Layer 5 of a small transformer language model trained on English Wikipedia (13 layers, counted from 0, width 128).
A neuron adds its activation times its output weights to the MLP's output. To switch it off is to set its activation to zero at one token and run the rest of the model.

Output weights of the MLP neurons that the questions are about. A number n stands for (n - 500) times 0.0015.
n30: 472,359,332,515,419,463,343,413,737,431,262,480,631,405,568,447,647,497,462,397,700,610,386,471,519,347,571,327,376,602,506,503,633,545,583,401,317,700,399,497,457,582,490,289,441,559,684,509,396,447,637,326,338,615,490,438,599,497,453,556,403,478,476,534,410,352,459,581,559,696,598,543,736,247,409,488,332,662,585,412,481,453,356,437,541,380,588,470,588,559,533,607,564,474,527,353,648,473,473,589,371,519,562,507,225,493,448,507,553,471,470,615,518,524,628,264,436,396,627,452,435,610,547,402,422,483,642,535
n36: 478,434,354,556,550,550,709,443,527,634,469,531,323,403,500,473,458,568,577,337,441,448,603,497,586,574,528,532,700,538,629,617,632,506,536,812,600,625,417,634,531,590,533,257,414,497,429,673,461,659,547,515,454,521,599,641,532,558,357,389,451,369,592,472,503,360,484,456,510,395,432,809,605,400,639,413,529,543,535,582,682,691,435,494,458,578,583,420,551,368,464,581,401,673,685,435,702,411,336,607,396,477,371,550,193,510,522,586,423,429,575,364,481,510,506,542,380,254,403,514,440,472,610,523,568,588,549,510
n41: 653,383,759,467,534,560,574,385,504,457,413,398,552,359,375,430,636,594,214,384,492,600,287,336,553,530,333,231,373,537,500,380,544,798,447,480,735,515,572,565,211,646,519,647,707,484,316,705,488,661,653,439,521,435,601,589,415,511,519,413,352,372,594,560,366,598,459,426,555,743,577,431,632,585,651,397,561,590,512,566,577,585,588,705,497,666,270,514,274,712,349,595,697,335,282,565,694,659,589,448,604,381,630,618,309,362,409,337,480,584,500,447,493,340,489,492,736,473,541,480,377,317,539,500,547,607,662,549
n62: 430,466,579,364,842,413,414,471,484,497,448,508,318,648,392,599,430,571,578,567,489,353,418,364,776,474,529,231,606,338,405,454,457,543,517,681,592,504,405,479,439,710,413,685,458,588,609,441,326,558,554,542,402,689,698,640,240,411,511,554,409,493,384,522,560,364,475,391,335,552,482,406,493,543,410,479,688,577,464,576,376,263,479,474,532,410,682,295,338,399,441,468,429,412,618,455,397,518,417,225,542,309,449,681,658,795,496,603,927,514,566,559,554,628,546,727,235,413,413,329,482,585,503,561,425,318,496,636
n88: 709,640,329,575,435,489,587,428,355,753,331,600,710,519,236,421,577,511,477,500,559,670,391,661,558,570,631,469,406,439,581,385,413,586,369,249,400,508,554,419,580,325,682,322,428,376,181,449,690,481,660,537,405,430,536,282,448,541,309,464,444,442,349,515,578,312,363,819,251,527,351,465,477,368,590,249,492,489,324,690,296,543,421,601,618,545,357,482,454,530,379,534,485,512,547,527,396,485,612,626,382,681,762,315,588,544,247,458,448,265,453,414,579,747,526,449,562,496,462,446,614,563,335,696,231,551,591,535
n89: 455,325,692,539,444,451,406,467,557,566,551,568,621,423,442,349,446,543,369,548,656,727,458,509,421,620,445,463,512,425,529,398,718,411,640,323,331,443,540,503,419,464,459,660,750,404,532,652,364,632,353,472,493,461,541,578,530,350,441,277,220,421,557,585,584,490,579,536,486,279,539,700,599,510,471,461,683,595,220,725,591,466,407,437,558,510,459,351,348,640,475,332,574,521,563,530,392,487,745,427,465,483,578,459,709,555,500,364,420,549,406,349,506,403,449,483,307,425,578,726,526,503,623,641,430,503,422,755
n141: 311,380,566,299,596,301,147,331,389,329,505,417,458,448,412,512,333,374,665,649,504,522,504,460,564,768,623,260,520,277,792,459,748,450,565,640,455,573,380,77,433,338,333,482,491,478,678,516,593,615,542,431,596,486,544,178,592,682,419,595,562,479,278,741,504,547,517,496,478,198,512,539,517,408,729,604,453,537,528,650,321,584,392,590,268,421,513,409,547,411,557,408,430,861,654,474,601,336,321,748,529,644,335,399,722,554,459,509,689,453,532,491,261,533,608,622,458,86,597,254,500,546,388,438,591,375,720,376
n147: 527,575,348,628,598,575,453,641,242,295,893,517,642,544,601,511,572,566,690,458,704,373,341,433,428,589,604,394,444,512,825,504,465,410,515,638,546,496,504,508,504,392,635,771,690,616,521,788,398,560,543,792,442,491,335,545,680,512,456,676,508,345,492,488,423,707,607,531,566,313,620,671,253,469,567,422,516,314,760,545,557,284,533,532,559,457,430,550,512,630,557,496,519,272,803,244,399,615,406,668,462,232,421,393,656,616,512,431,604,338,538,520,340,561,566,468,547,590,594,491,386,585,756,508,482,500,202,747
n222: 426,491,667,628,461,539,611,504,754,421,486,618,340,434,662,273,305,299,544,336,496,348,543,682,360,372,378,487,321,586,458,601,449,582,299,390,541,588,247,659,504,665,531,733,432,722,435,504,424,292,608,305,724,463,707,374,819,475,366,381,392,509,416,573,708,530,750,435,550,607,187,735,500,513,563,513,715,575,637,226,549,414,284,373,489,355,306,333,513,260,438,394,563,446,347,602,606,337,697,592,442,238,410,471,566,195,837,641,555,508,553,584,628,296,517,504,744,702,642,722,522,644,784,681,415,678,411,435
n236: 308,658,535,711,360,635,307,642,271,576,571,786,613,665,396,419,554,573,477,157,492,519,493,395,409,577,589,427,716,418,373,390,511,401,446,488,370,233,428,308,548,516,399,570,449,472,528,592,340,647,212,522,381,512,488,527,436,434,342,508,391,633,678,799,454,436,579,455,389,589,298,545,644,415,639,622,523,641,368,434,539,581,426,687,656,511,539,285,458,474,594,530,738,275,640,681,380,387,415,544,453,241,399,521,399,508,522,455,568,437,568,419,567,360,684,335,296,473,433,467,541,485,641,386,413,739,562,398
n242: 751,540,268,492,531,700,393,139,508,329,560,429,319,606,527,529,600,486,804,609,500,787,587,417,449,598,602,607,369,852,407,462,554,455,353,361,670,606,523,414,289,900,480,628,427,492,388,690,480,547,581,533,435,441,653,384,605,530,647,553,331,368,534,573,524,461,388,535,492,294,515,504,251,351,409,519,520,448,530,339,298,649,387,363,309,618,601,500,496,512,311,413,289,528,633,361,303,683,345,463,474,397,462,483,658,577,365,454,435,719,629,461,694,636,719,401,521,656,619,475,469,394,467,625,431,576,612,481
n252: 370,549,858,324,607,305,453,748,328,649,467,467,439,493,557,677,419,600,545,543,368,493,527,456,412,414,515,524,494,583,415,579,547,619,510,439,447,562,527,516,396,507,552,636,380,702,424,455,493,402,581,461,538,536,391,514,523,464,480,596,363,449,565,409,503,622,389,621,589,711,355,453,490,443,364,437,815,623,323,423,607,424,421,415,369,387,496,334,595,577,413,500,553,330,474,445,706,533,595,632,610,538,443,610,977,624,398,581,710,556,571,541,527,637,345,583,808,493,718,360,443,569,323,624,392,606,514,524
n266: 778,590,323,472,431,500,603,379,562,379,413,488,536,489,429,422,359,383,647,441,459,604,528,490,471,723,427,592,402,553,601,384,457,445,633,428,496,365,304,406,518,304,373,552,263,462,380,493,489,370,529,628,419,796,594,567,394,465,514,576,605,489,451,629,482,449,615,425,749,423,486,536,315,660,447,863,814,569,528,392,330,327,581,566,693,528,680,580,326,518,531,355,563,681,593,482,575,587,586,382,448,234,521,386,629,632,535,504,587,446,651,724,724,504,405,603,347,709,625,555,679,605,584,432,340,568,459,420
n277: 409,774,616,583,656,646,500,469,163,355,505,611,527,356,417,770,708,599,536,651,409,404,709,537,379,477,535,518,943,632,702,509,504,685,690,805,509,577,621,654,430,375,303,523,306,384,182,391,730,367,513,483,201,289,417,656,450,590,278,383,555,531,290,399,405,536,172,628,407,521,474,635,469,518,440,509,437,364,549,716,432,508,875,289,645,421,579,599,482,522,343,470,435,505,619,637,536,205,442,180,590,523,447,405,296,603,349,370,889,331,399,473,474,408,296,523,818,482,425,544,407,509,450,616,603,520,445,638
n291: 344,474,589,695,394,655,454,443,382,559,755,296,381,408,472,588,417,463,603,496,411,392,635,490,329,302,601,404,544,457,483,433,496,310,500,336,458,309,453,409,575,626,306,526,496,367,624,626,556,417,543,462,638,457,617,478,455,402,525,462,571,402,374,399,285,878,457,457,485,239,489,407,431,486,772,472,500,729,259,568,589,446,602,416,405,393,545,339,227,253,538,528,433,564,452,782,566,727,465,561,382,288,460,606,546,318,528,425,588,671,469,647,429,385,412,386,410,376,514,374,306,504,520,481,362,345,619,555
n302: 197,383,451,567,523,437,539,729,457,389,311,608,524,500,233,549,622,426,500,330,459,418,590,682,456,391,731,684,571,212,658,453,733,399,156,416,400,545,328,169,796,691,397,417,508,446,406,440,644,468,329,401,496,621,504,822,545,604,436,652,653,452,600,670,451,564,428,500,646,627,874,386,348,516,406,266,492,473,304,417,586,436,388,512,686,437,454,515,516,595,611,480,415,617,462,402,620,488,504,623,684,561,563,653,322,295,399,522,677,456,583,646,457,526,449,325,496,463,377,400,559,687,534,308,482,639,586,620

Each question names a token from some text and the token that comes next. It shows the activations a of the neurons there, in the order above. A number n stands for (n - 500) times 0.047.

Then comes g, the gradient of the next token's log-probability with respect to the MLP's output, scaled to length 1. A neuron's effect is roughly proportional to its activation times (output weights . g). A number n stands for (n - 500) times 0.00072.

"ro", then "s "
a: 490,500,500,497,541,502,529,494,490,504,499,496,488,498,508,538
g: 490,540,460,337,597,429,240,455,651,428,468,579,438,375,557,658,627,661,424,430,608,343,611,476,560,654,571,338,554,436,428,416,541,639,389,528,582,530,517,456,504,538,141,429,565,723,595,383,270,539,415,352,350,606,324,328,560,368,259,609,518,509,619,617,459,459,548,592,556,402,536,482,673,611,498,398,383,439,368,483,390,536,684,587,720,219,533,478,662,594,562,550,472,535,186,474,483,608,423,573,457,465,508,802,489,398,316,457,559,463,396,388,381,580,581,469,296,677,606,272,582,527,170,721,572,561,483,337
Switching off which neuron hurts the next token most? n141

"4", then "–"
a: 495,500,500,542,502,500,502,502,500,496,499,501,490,506,498,505
g: 486,544,471,761,375,350,616,521,624,449,301,434,428,349,725,456,550,257,271,552,611,770,424,671,443,649,277,514,557,620,370,455,563,412,539,496,475,311,482,321,419,677,403,507,639,441,408,588,492,494,266,452,392,554,532,529,486,447,628,439,510,356,420,418,361,710,425,662,97,520,449,524,703,532,243,510,577,350,550,807,590,552,509,452,603,569,504,458,692,576,425,592,496,519,367,362,536,505,469,582,511,298,620,391,510,606,311,576,163,529,561,507,303,510,495,635,614,375,585,476,672,434,528,609,468,552,492,569
Which neuron, switched off, raises the next token's probability most? n62

"= ", then "N"
a: 485,491,580,505,510,491,500,504,497,496,503,501,505,501,496,501
g: 583,408,600,297,403,461,358,457,610,651,473,417,562,427,576,582,437,407,312,502,457,393,282,415,627,526,347,447,468,543,754,405,879,230,491,187,789,643,502,630,543,546,420,761,822,570,315,543,404,433,605,370,471,410,315,436,390,494,591,571,568,533,514,476,521,520,608,467,524,465,466,537,665,597,624,517,368,606,452,532,484,640,454,564,454,395,613,802,499,434,578,586,648,571,471,297,659,333,505,543,623,522,373,396,631,363,669,392,592,495,536,377,483,499,353,326,350,439,367,550,465,473,608,584,334,404,737,583
Switching off which neuron hurts the next token most? n41

"Scot", then "ti"
a: 494,501,499,504,497,489,499,493,498,490,496,493,532,496,500,502
g: 518,676,362,370,375,336,704,685,615,487,407,365,568,283,258,407,692,283,377,603,701,474,571,455,437,606,617,650,592,658,649,686,382,533,476,356,550,628,542,241,356,558,584,287,674,501,752,497,366,629,484,529,588,642,489,574,284,740,531,700,619,542,500,374,431,476,421,340,313,614,590,490,508,475,380,470,449,525,386,529,387,500,387,339,424,503,543,390,744,430,508,592,666,374,396,445,582,701,585,404,461,605,525,557,603,645,386,513,734,593,495,633,480,631,501,659,668,736,407,458,430,432,367,555,439,602,450,665
Switching off which neuron hurts the next token most? n236

"helped ", then "him "
a: 495,477,498,504,497,489,508,498,498,497,501,496,577,502,500,510
g: 535,218,574,315,465,487,417,315,543,474,476,428,735,804,352,577,515,256,611,509,769,472,505,343,676,558,642,522,605,674,385,400,308,591,445,404,436,319,568,374,702,531,366,524,575,321,630,435,602,327,594,542,561,286,453,302,516,712,329,538,470,601,505,558,434,421,549,600,749,473,667,447,720,418,494,722,732,465,528,540,665,571,512,563,599,532,645,499,421,372,249,543,565,558,675,415,555,383,714,524,418,477,479,275,511,429,499,516,570,455,438,449,538,431,440,616,616,576,447,494,637,550,204,423,494,406,358,363
Switching off which neuron hurts the next token most? n266

"), ", then "H"
a: 486,500,501,502,498,485,500,494,502,505,500,501,544,590,500,511
g: 395,600,508,221,571,514,274,536,328,526,374,604,618,362,472,362,382,652,643,673,431,137,402,514,692,521,428,420,746,524,638,488,386,515,447,345,504,585,556,673,644,487,457,349,661,310,545,441,598,229,490,388,293,500,613,428,799,295,652,579,632,534,231,565,346,424,426,484,384,481,453,353,551,312,548,432,647,417,398,290,525,341,517,434,566,370,465,519,562,376,547,460,413,501,346,521,488,536,567,648,456,282,526,795,535,342,618,542,560,446,604,478,448,485,477,331,406,593,315,539,372,455,400,592,485,684,519,567
Switching off which neuron hurts the next token most? n277

"Mark ", then "W"
a: 503,499,498,498,499,410,499,504,497,495,406,423,492,501,498,501
g: 542,515,655,448,231,644,474,439,316,448,567,425,654,625,540,568,666,418,433,420,346,357,668,427,646,503,287,538,558,752,505,438,454,362,369,593,311,545,608,388,394,498,556,545,417,643,449,614,456,608,352,575,317,587,567,538,715,346,585,364,660,517,481,710,549,641,515,594,409,473,468,438,468,666,431,373,732,637,372,562,680,478,718,774,355,363,271,515,441,495,452,590,404,350,637,348,452,574,653,622,604,535,568,784,406,344,677,310,312,356,512,788,410,626,514,666,439,305,436,558,508,498,412,472,462,492,590,544
Switching off which neuron hurts the next token most? n242

"\"", then "To "
a: 55,497,502,494,505,500,494,507,499,557,506,493,499,501,496,504
g: 458,541,568,469,490,611,388,272,776,582,522,564,512,549,659,510,457,658,365,746,442,326,624,279,491,500,554,736,260,360,402,404,405,451,412,308,533,687,742,537,572,546,609,375,555,754,652,463,514,327,439,683,498,581,580,546,451,553,630,639,674,549,485,616,313,366,834,578,351,472,608,616,417,578,401,524,562,384,404,376,542,723,512,496,316,679,637,521,496,453,344,654,333,455,792,485,387,550,476,420,600,409,367,337,506,331,493,515,484,506,392,753,462,438,551,621,731,529,561,418,522,624,637,498,480,538,372,431
Which neuron, switched off, raises the next token's probability most? n236

"the ", then "People"
a: 503,501,421,504,503,503,501,481,497,499,506,492,498,493,499,500
g: 563,461,473,332,496,586,771,352,620,580,616,464,553,550,441,474,397,483,480,421,591,566,522,597,577,660,438,524,452,527,236,460,395,416,628,561,432,632,656,352,639,430,689,644,552,478,521,491,371,424,480,663,429,599,363,424,771,478,575,288,506,479,611,646,376,406,736,612,362,441,453,528,513,792,357,402,492,516,199,238,518,472,356,411,477,764,562,385,691,604,498,511,328,412,586,223,531,459,543,376,533,268,746,438,537,547,627,580,474,464,631,623,728,749,421,532,446,520,194,405,457,668,445,536,596,464,504,586
Switching off which neuron hurts the next token most? n41

"\".", then "\n\n"
a: 488,487,490,561,505,499,498,494,501,515,509,599,506,498,494,500
g: 460,496,478,513,480,596,632,424,598,665,445,483,355,491,591,457,287,487,326,581,565,504,782,545,281,575,533,493,701,370,250,555,579,643,468,586,392,448,475,450,436,415,407,441,329,545,634,587,554,746,572,385,510,415,648,270,364,235,652,641,530,458,536,199,714,566,432,361,581,473,552,515,432,684,364,490,577,583,463,602,333,551,600,520,375,677,435,447,571,596,580,537,177,330,406,469,557,411,472,821,440,376,565,709,711,588,457,260,465,644,250,439,412,364,549,462,451,440,635,506,582,482,321,509,621,626,378,414
Switching off which neuron hurts the next token most? n252

"group ", then "New "
a: 509,504,500,502,510,453,489,501,506,502,499,462,461,503,496,505
g: 379,305,621,344,499,421,571,522,386,457,438,644,628,524,455,512,458,673,610,726,701,510,443,566,559,352,450,562,403,583,485,379,541,567,516,257,634,359,349,424,589,550,474,519,709,769,473,425,372,574,639,481,620,350,655,764,463,412,665,215,421,347,591,533,548,583,508,413,356,322,510,686,497,532,291,573,315,616,271,569,607,390,771,630,404,434,248,441,329,487,461,395,581,550,709,390,437,591,353,377,552,436,553,833,506,455,420,617,542,414,408,660,627,546,537,551,448,267,456,483,491,408,617,518,660,392,443,667
Switching off which neuron hurts the next token most? n266

"ro", then "ove "
a: 496,508,500,509,509,498,502,498,492,472,502,491,495,478,500,504
g: 450,302,539,800,512,437,500,435,646,494,570,487,524,612,414,503,524,662,626,446,491,458,441,360,401,496,564,541,807,470,274,416,503,571,658,426,454,467,344,392,648,679,419,383,382,483,575,629,454,728,439,735,734,493,621,603,609,523,438,337,598,500,559,680,420,412,592,418,530,447,440,291,586,520,764,517,458,641,357,469,482,696,540,565,506,608,485,204,301,302,716,404,640,214,538,630,543,402,718,448,441,557,374,365,456,424,572,471,600,561,517,521,718,577,218,504,259,455,585,532,328,625,513,573,288,540,568,501
Which neuron, switched off, raises the next token's probability most? n236

"coach ", then "of "
a: 507,504,504,495,501,436,497,500,501,500,496,397,490,497,499,498
g: 445,417,548,513,328,467,505,435,531,589,633,279,648,447,410,555,451,517,277,432,679,598,569,566,604,759,450,546,351,651,425,459,519,412,595,535,173,560,631,321,377,591,592,498,800,672,623,614,354,626,360,569,225,201,509,422,369,527,419,708,473,441,420,553,417,417,716,333,535,558,481,433,645,406,722,527,388,572,521,658,375,283,371,499,463,196,708,611,408,575,452,469,471,586,316,478,462,465,650,563,509,481,399,410,452,355,362,287,471,640,585,602,556,343,595,558,381,459,625,435,438,494,495,649,360,421,444,704
Which neuron, switched off, raises the next token's probability most? n89

"mixed ", then "review"
a: 514,440,484,491,495,495,498,499,502,497,513,497,509,497,493,421
g: 417,569,496,439,691,367,603,522,422,580,486,432,361,478,548,542,349,443,541,566,331,631,550,814,578,678,389,616,679,654,504,576,496,372,311,619,363,420,432,556,317,279,391,419,308,669,546,651,545,299,672,663,469,525,504,455,421,226,443,583,310,500,383,416,385,566,429,519,649,556,309,614,515,477,639,474,464,159,218,557,339,353,580,692,490,427,437,218,454,478,599,641,627,695,421,504,485,695,482,654,358,586,447,463,554,519,416,606,602,511,629,479,343,399,586,376,619,608,408,621,687,429,687,449,503,634,554,648
Switching off which neuron hurts the next token most? n302

"songs ", then "on "
a: 505,496,492,501,501,500,495,500,500,499,503,288,499,495,501,500
g: 599,393,368,701,612,525,394,307,633,455,300,297,571,647,636,459,646,558,442,435,535,551,415,490,528,391,651,543,577,671,523,375,249,745,164,702,596,687,675,589,527,303,663,419,398,476,399,477,405,673,500,482,645,485,523,538,257,336,443,494,590,645,539,485,297,530,238,412,435,528,500,510,259,606,673,438,586,479,505,568,629,531,528,524,541,698,563,471,485,458,339,473,549,460,358,481,582,510,637,514,208,767,461,501,568,649,362,639,534,526,606,481,582,491,484,637,574,505,562,564,625,477,639,505,427,167,747,526
Switching off which neuron hurts the next token most? n252

"Cup", then ": "
a: 500,483,496,534,502,476,509,502,496,514,501,500,500,494,510,497
g: 665,252,433,325,452,346,575,396,547,539,491,579,636,310,304,480,328,456,367,281,383,541,513,378,531,394,458,294,534,523,687,611,452,425,375,608,535,406,560,140,784,643,660,493,490,626,470,500,553,443,461,581,481,516,480,490,409,644,378,136,543,461,427,541,728,478,657,318,648,504,605,606,671,580,408,463,549,500,424,481,319,362,514,500,687,602,511,621,469,541,288,546,640,613,624,395,714,283,730,579,599,562,556,826,564,413,418,399,529,446,557,585,376,598,620,651,458,655,559,381,526,380,553,533,581,472,523,347
Switching off which neuron hurts the next token most? n62

"also ", then "acc"
a: 493,495,514,466,499,499,501,497,501,519,497,502,502,516,499,498
g: 532,394,507,507,840,399,593,424,617,369,473,375,470,311,468,578,506,561,135,635,530,530,565,614,426,469,288,589,506,580,416,520,474,440,620,618,403,595,492,507,369,382,260,511,693,574,647,533,620,506,581,677,576,590,471,509,515,526,472,471,816,426,408,543,614,532,714,454,399,419,615,370,470,460,624,390,416,604,567,612,554,564,488,462,550,441,720,580,398,442,473,483,617,618,524,472,448,521,476,179,604,234,852,546,471,755,467,446,598,424,608,656,477,466,359,337,271,451,653,642,319,307,629,595,228,587,454,506
Which neuron, switched off, raises the next token's probability most? n62

"He ", then "played "
a: 501,498,499,501,503,500,516,412,496,503,505,494,470,475,491,498
g: 642,399,565,652,509,397,579,494,638,596,653,455,420,469,725,448,577,465,394,444,547,795,484,618,702,321,591,548,598,685,621,609,496,560,412,522,671,532,590,601,580,501,382,129,489,681,357,480,659,537,349,551,382,632,563,531,518,555,758,539,209,163,510,648,308,616,538,473,530,488,400,552,514,365,349,725,559,446,650,589,490,451,438,563,621,420,396,621,429,574,332,473,427,678,362,614,687,579,343,410,467,470,618,657,438,484,520,435,405,448,559,614,648,486,648,600,471,546,572,780,866,443,469,425,532,505,477,389
Switching off which neuron hurts the next token most? n147

"202", then "1"
a: 499,453,497,516,472,509,498,499,501,499,505,503,496,506,517,501
g: 514,537,468,352,394,235,777,415,619,481,669,589,415,546,444,524,480,643,498,489,628,574,460,479,567,360,339,499,488,598,558,507,619,538,608,537,626,562,396,495,471,312,655,482,400,788,434,385,741,787,424,693,455,408,707,595,431,497,552,406,558,626,503,400,297,356,630,401,581,428,703,500,607,474,638,480,388,591,613,523,476,703,491,594,406,560,493,459,463,939,497,581,720,502,565,448,430,460,271,355,723,470,462,524,554,385,642,407,345,574,366,523,632,324,349,428,552,626,441,611,498,520,721,699,549,273,315,558
Switching off which neuron hurts the next token most? n88

": ", then "M"
a: 500,493,500,602,501,475,499,496,504,500,494,501,496,503,493,509
g: 644,603,436,398,228,339,425,508,454,289,633,432,455,524,425,453,390,637,460,493,635,525,502,349,466,493,545,497,610,806,716,472,528,435,47,268,632,584,690,366,476,436,491,713,553,377,566,634,327,511,337,436,432,465,574,459,474,544,432,335,554,517,782,470,634,437,516,563,602,462,534,662,475,406,573,439,623,563,532,522,663,505,630,644,396,489,394,474,570,395,521,337,686,447,612,373,594,370,630,655,375,696,425,634,476,346,582,261,535,352,491,521,430,493,459,567,566,524,560,302,363,619,579,620,801,756,615,437
Which neuron, switched off, raises the next token's probability most? n62

"A", then "FC "
a: 498,493,505,499,499,500,501,505,492,499,500,497,500,513,510,507
g: 815,729,563,630,486,426,276,502,534,554,448,322,530,561,422,339,608,615,420,477,680,529,684,703,704,585,283,394,396,574,377,447,566,487,496,337,543,591,524,255,396,571,831,553,518,614,171,555,638,638,441,561,478,557,531,469,632,323,493,562,493,395,509,437,454,429,324,505,527,719,604,524,511,274,492,464,526,524,517,606,518,637,540,537,582,562,354,694,580,500,323,526,340,583,458,227,279,590,460,479,520,499,444,727,493,446,402,603,517,452,572,426,498,723,536,505,595,582,693,508,779,748,423,467,449,414,277,584
Which neuron, switched off, raises the next token's probability most? n291

"B", then "oot"
a: 495,494,501,501,499,473,501,495,490,503,503,497,502,492,502,500
g: 585,519,548,647,600,398,532,576,455,501,361,270,410,507,396,437,417,460,532,511,717,397,675,425,573,559,692,460,742,481,755,610,766,415,774,455,536,696,525,657,528,360,399,565,405,663,544,691,546,579,621,523,430,479,517,419,478,495,623,494,582,274,632,452,714,444,466,471,548,442,675,450,587,770,266,414,386,535,457,404,390,374,521,588,418,363,766,690,328,491,702,570,499,423,314,516,408,506,434,566,613,536,393,511,490,466,255,468,660,780,494,632,430,530,474,438,466,669,191,442,441,448,543,244,666,463,443,624
Switching off which neuron hurts the next token most? n222

"==", then "Recep"
a: 505,499,500,514,504,490,495,499,503,499,503,519,499,503,559,502
g: 485,666,525,221,542,490,541,675,436,491,486,532,569,518,434,640,162,488,406,688,279,538,537,473,515,382,555,513,491,353,511,714,508,427,535,297,418,319,652,497,555,292,345,583,439,692,453,741,619,519,633,484,613,184,664,445,521,646,444,393,399,668,356,547,285,549,487,566,516,412,629,304,563,524,611,404,478,457,521,606,524,281,667,558,679,616,417,549,515,320,525,278,623,434,546,720,600,618,793,385,646,462,519,437,544,430,330,617,516,355,417,573,467,562,601,534,462,428,639,405,521,429,326,640,325,413,675,288
Switching off which neuron hurts the next token most? n291

"Anthony ", then "Thomas "
a: 503,501,487,500,496,361,501,486,499,492,505,406,474,500,500,497
g: 590,493,562,370,559,798,355,449,476,649,557,635,470,367,568,678,558,504,328,446,293,669,560,531,473,430,497,383,388,503,617,222,325,337,457,702,517,501,545,401,545,618,437,505,388,638,258,597,576,414,323,444,695,524,398,531,175,451,539,594,599,407,628,534,790,531,532,691,375,606,520,494,413,417,335,519,546,513,502,564,499,527,459,702,398,650,553,631,329,696,674,519,523,623,660,387,386,592,527,583,629,522,390,719,528,450,669,445,553,316,389,624,180,452,589,486,407,359,467,448,462,277,380,349,727,463,637,599
Switching off which neuron hurts the next token most? n89

"replaced ", then "S"
a: 495,501,506,512,498,498,501,492,499,500,500,381,516,496,501,481
g: 700,579,419,472,551,587,352,635,505,408,636,255,569,481,665,490,286,799,362,523,545,560,640,621,495,541,425,272,456,708,614,485,781,509,432,552,467,684,339,400,440,547,500,543,447,609,414,662,480,264,492,517,413,703,739,662,574,356,488,506,462,208,511,627,408,389,627,622,303,476,521,649,522,329,454,496,328,438,344,550,513,623,513,682,667,205,635,353,542,498,611,362,492,613,609,356,525,548,604,635,391,408,355,647,496,305,694,556,470,275,356,514,421,498,399,372,415,332,584,593,554,446,622,569,517,563,382,513
Switching off which neuron hurts the next token most? n252

"ind", then "er "
a: 499,489,471,496,500,502,501,497,493,499,499,500,507,500,499,494
g: 579,545,463,536,527,288,567,304,378,450,522,502,721,668,525,411,549,433,630,443,546,576,600,378,306,699,420,518,533,642,353,505,560,433,654,568,569,611,436,597,224,526,465,522,358,606,391,570,645,651,566,600,525,424,349,503,551,526,692,79,340,404,446,605,685,652,497,584,587,499,206,452,533,517,432,371,542,371,771,541,463,580,542,477,626,600,545,344,498,569,578,320,575,488,512,546,440,499,388,485,342,502,297,502,600,393,254,606,363,570,417,331,494,373,748,555,643,720,488,791,542,502,387,467,285,517,580,249
Which neuron, switched off, raises the next token's probability most? n41

"er ", then "Z"
a: 504,501,462,504,496,474,500,496,495,504,511,466,549,489,502,500
g: 502,491,543,382,288,461,493,622,440,492,598,444,736,564,323,307,611,482,525,722,578,555,529,633,699,279,500,429,664,565,700,460,510,436,537,528,418,787,541,481,511,358,577,459,566,524,508,616,387,309,429,492,280,381,536,654,669,348,694,589,381,455,672,447,507,336,466,359,561,583,286,484,757,518,438,418,262,601,398,559,449,518,574,410,243,562,420,354,595,568,245,408,568,394,636,584,569,568,824,514,459,608,441,656,326,338,440,191,458,590,503,650,442,515,287,523,562,489,497,377,440,489,548,526,295,633,345,608
Which neuron, switched off, raises the next token's probability most? n266

"keep", then "ing "
a: 504,483,498,496,503,498,504,499,495,493,497,495,497,492,508,501
g: 598,476,452,365,610,524,351,421,578,429,479,351,415,419,521,413,274,349,301,467,646,574,427,735,806,478,499,477,511,458,591,514,589,490,587,480,354,514,531,488,555,400,495,524,509,478,230,569,373,531,599,468,661,565,491,566,348,512,373,790,581,123,562,460,250,551,427,633,414,460,530,329,439,483,523,589,720,491,382,489,563,414,616,517,584,678,686,436,680,288,609,578,397,353,554,376,214,628,615,252,786,393,651,533,559,662,577,560,397,494,456,432,506,290,321,607,544,482,428,323,489,699,413,468,395,444,396,670
Switching off which neuron hurts the next token most? n36

"ate ", then "sound"
a: 517,507,498,497,506,495,501,499,506,498,504,496,499,505,497,487
g: 315,459,604,603,491,434,594,580,504,409,476,524,676,751,679,436,429,580,542,788,524,454,313,387,605,424,367,376,377,565,681,506,458,578,646,676,350,290,458,552,540,393,402,629,684,603,533,499,693,674,814,495,421,221,599,395,464,422,554,359,484,355,390,548,364,449,320,577,521,440,249,546,522,538,303,596,457,313,386,291,460,564,577,480,586,462,449,372,551,500,581,338,599,538,401,421,328,633,589,394,482,572,456,484,586,496,281,404,404,524,548,534,590,718,235,558,301,474,502,276,334,243,430,482,386,343,490,337
Switching off which neuron hurts the next token most? n302

"some ", then "much "
a: 510,506,504,504,500,500,496,497,499,500,501,447,500,498,496,478
g: 374,442,680,335,747,499,404,444,600,514,558,526,515,655,360,441,333,616,676,557,692,465,456,424,523,709,343,416,517,724,566,314,297,315,804,316,722,420,384,264,330,617,417,446,560,341,678,513,607,522,645,458,466,292,524,460,333,478,482,598,519,341,632,631,371,415,481,590,401,380,199,336,504,573,470,607,635,375,419,683,555,515,545,704,608,376,327,390,469,532,380,548,571,513,337,666,382,504,426,351,467,460,441,662,361,567,444,671,745,407,279,579,460,530,400,460,450,409,380,440,403,535,550,544,511,397,482,665
Switching off which neuron hurts the next token most? n302

"\n", then "- "
a: 499,517,503,540,509,503,500,495,495,497,501,500,492,503,503,502
g: 431,415,270,461,439,384,386,515,448,449,715,614,523,522,491,600,450,649,509,418,464,490,660,459,614,505,681,652,400,480,465,798,350,508,510,527,376,446,592,317,481,534,439,617,396,593,715,470,364,359,482,770,382,391,375,441,623,527,466,689,508,787,692,537,127,476,524,511,616,473,594,372,495,475,600,573,563,516,391,419,343,513,721,523,480,392,412,485,270,456,504,445,542,410,414,538,611,544,603,502,302,546,701,477,380,763,614,522,810,639,451,255,642,547,469,703,657,767,538,579,628,310,525,480,531,514,312,526
Which neuron, switched off, raises the next token's probability most? n36

"s ", then "brother"
a: 509,502,418,499,503,495,499,493,503,502,505,489,526,491,502,508
g: 718,476,253,596,495,476,557,691,310,421,358,392,411,581,397,697,462,515,659,491,624,505,598,348,422,534,457,566,496,450,678,516,485,446,311,592,754,631,425,567,255,441,340,327,398,379,490,630,712,560,222,599,546,305,377,488,483,508,562,782,394,601,467,518,477,563,656,405,259,491,390,543,712,489,373,482,373,487,521,407,595,345,342,430,501,554,673,354,532,482,599,369,431,382,500,413,666,581,385,458,372,203,648,525,464,559,584,461,327,410,461,313,560,391,493,483,710,646,389,576,583,633,663,622,519,731,283,386
Switching off which neuron hurts the next token most? n41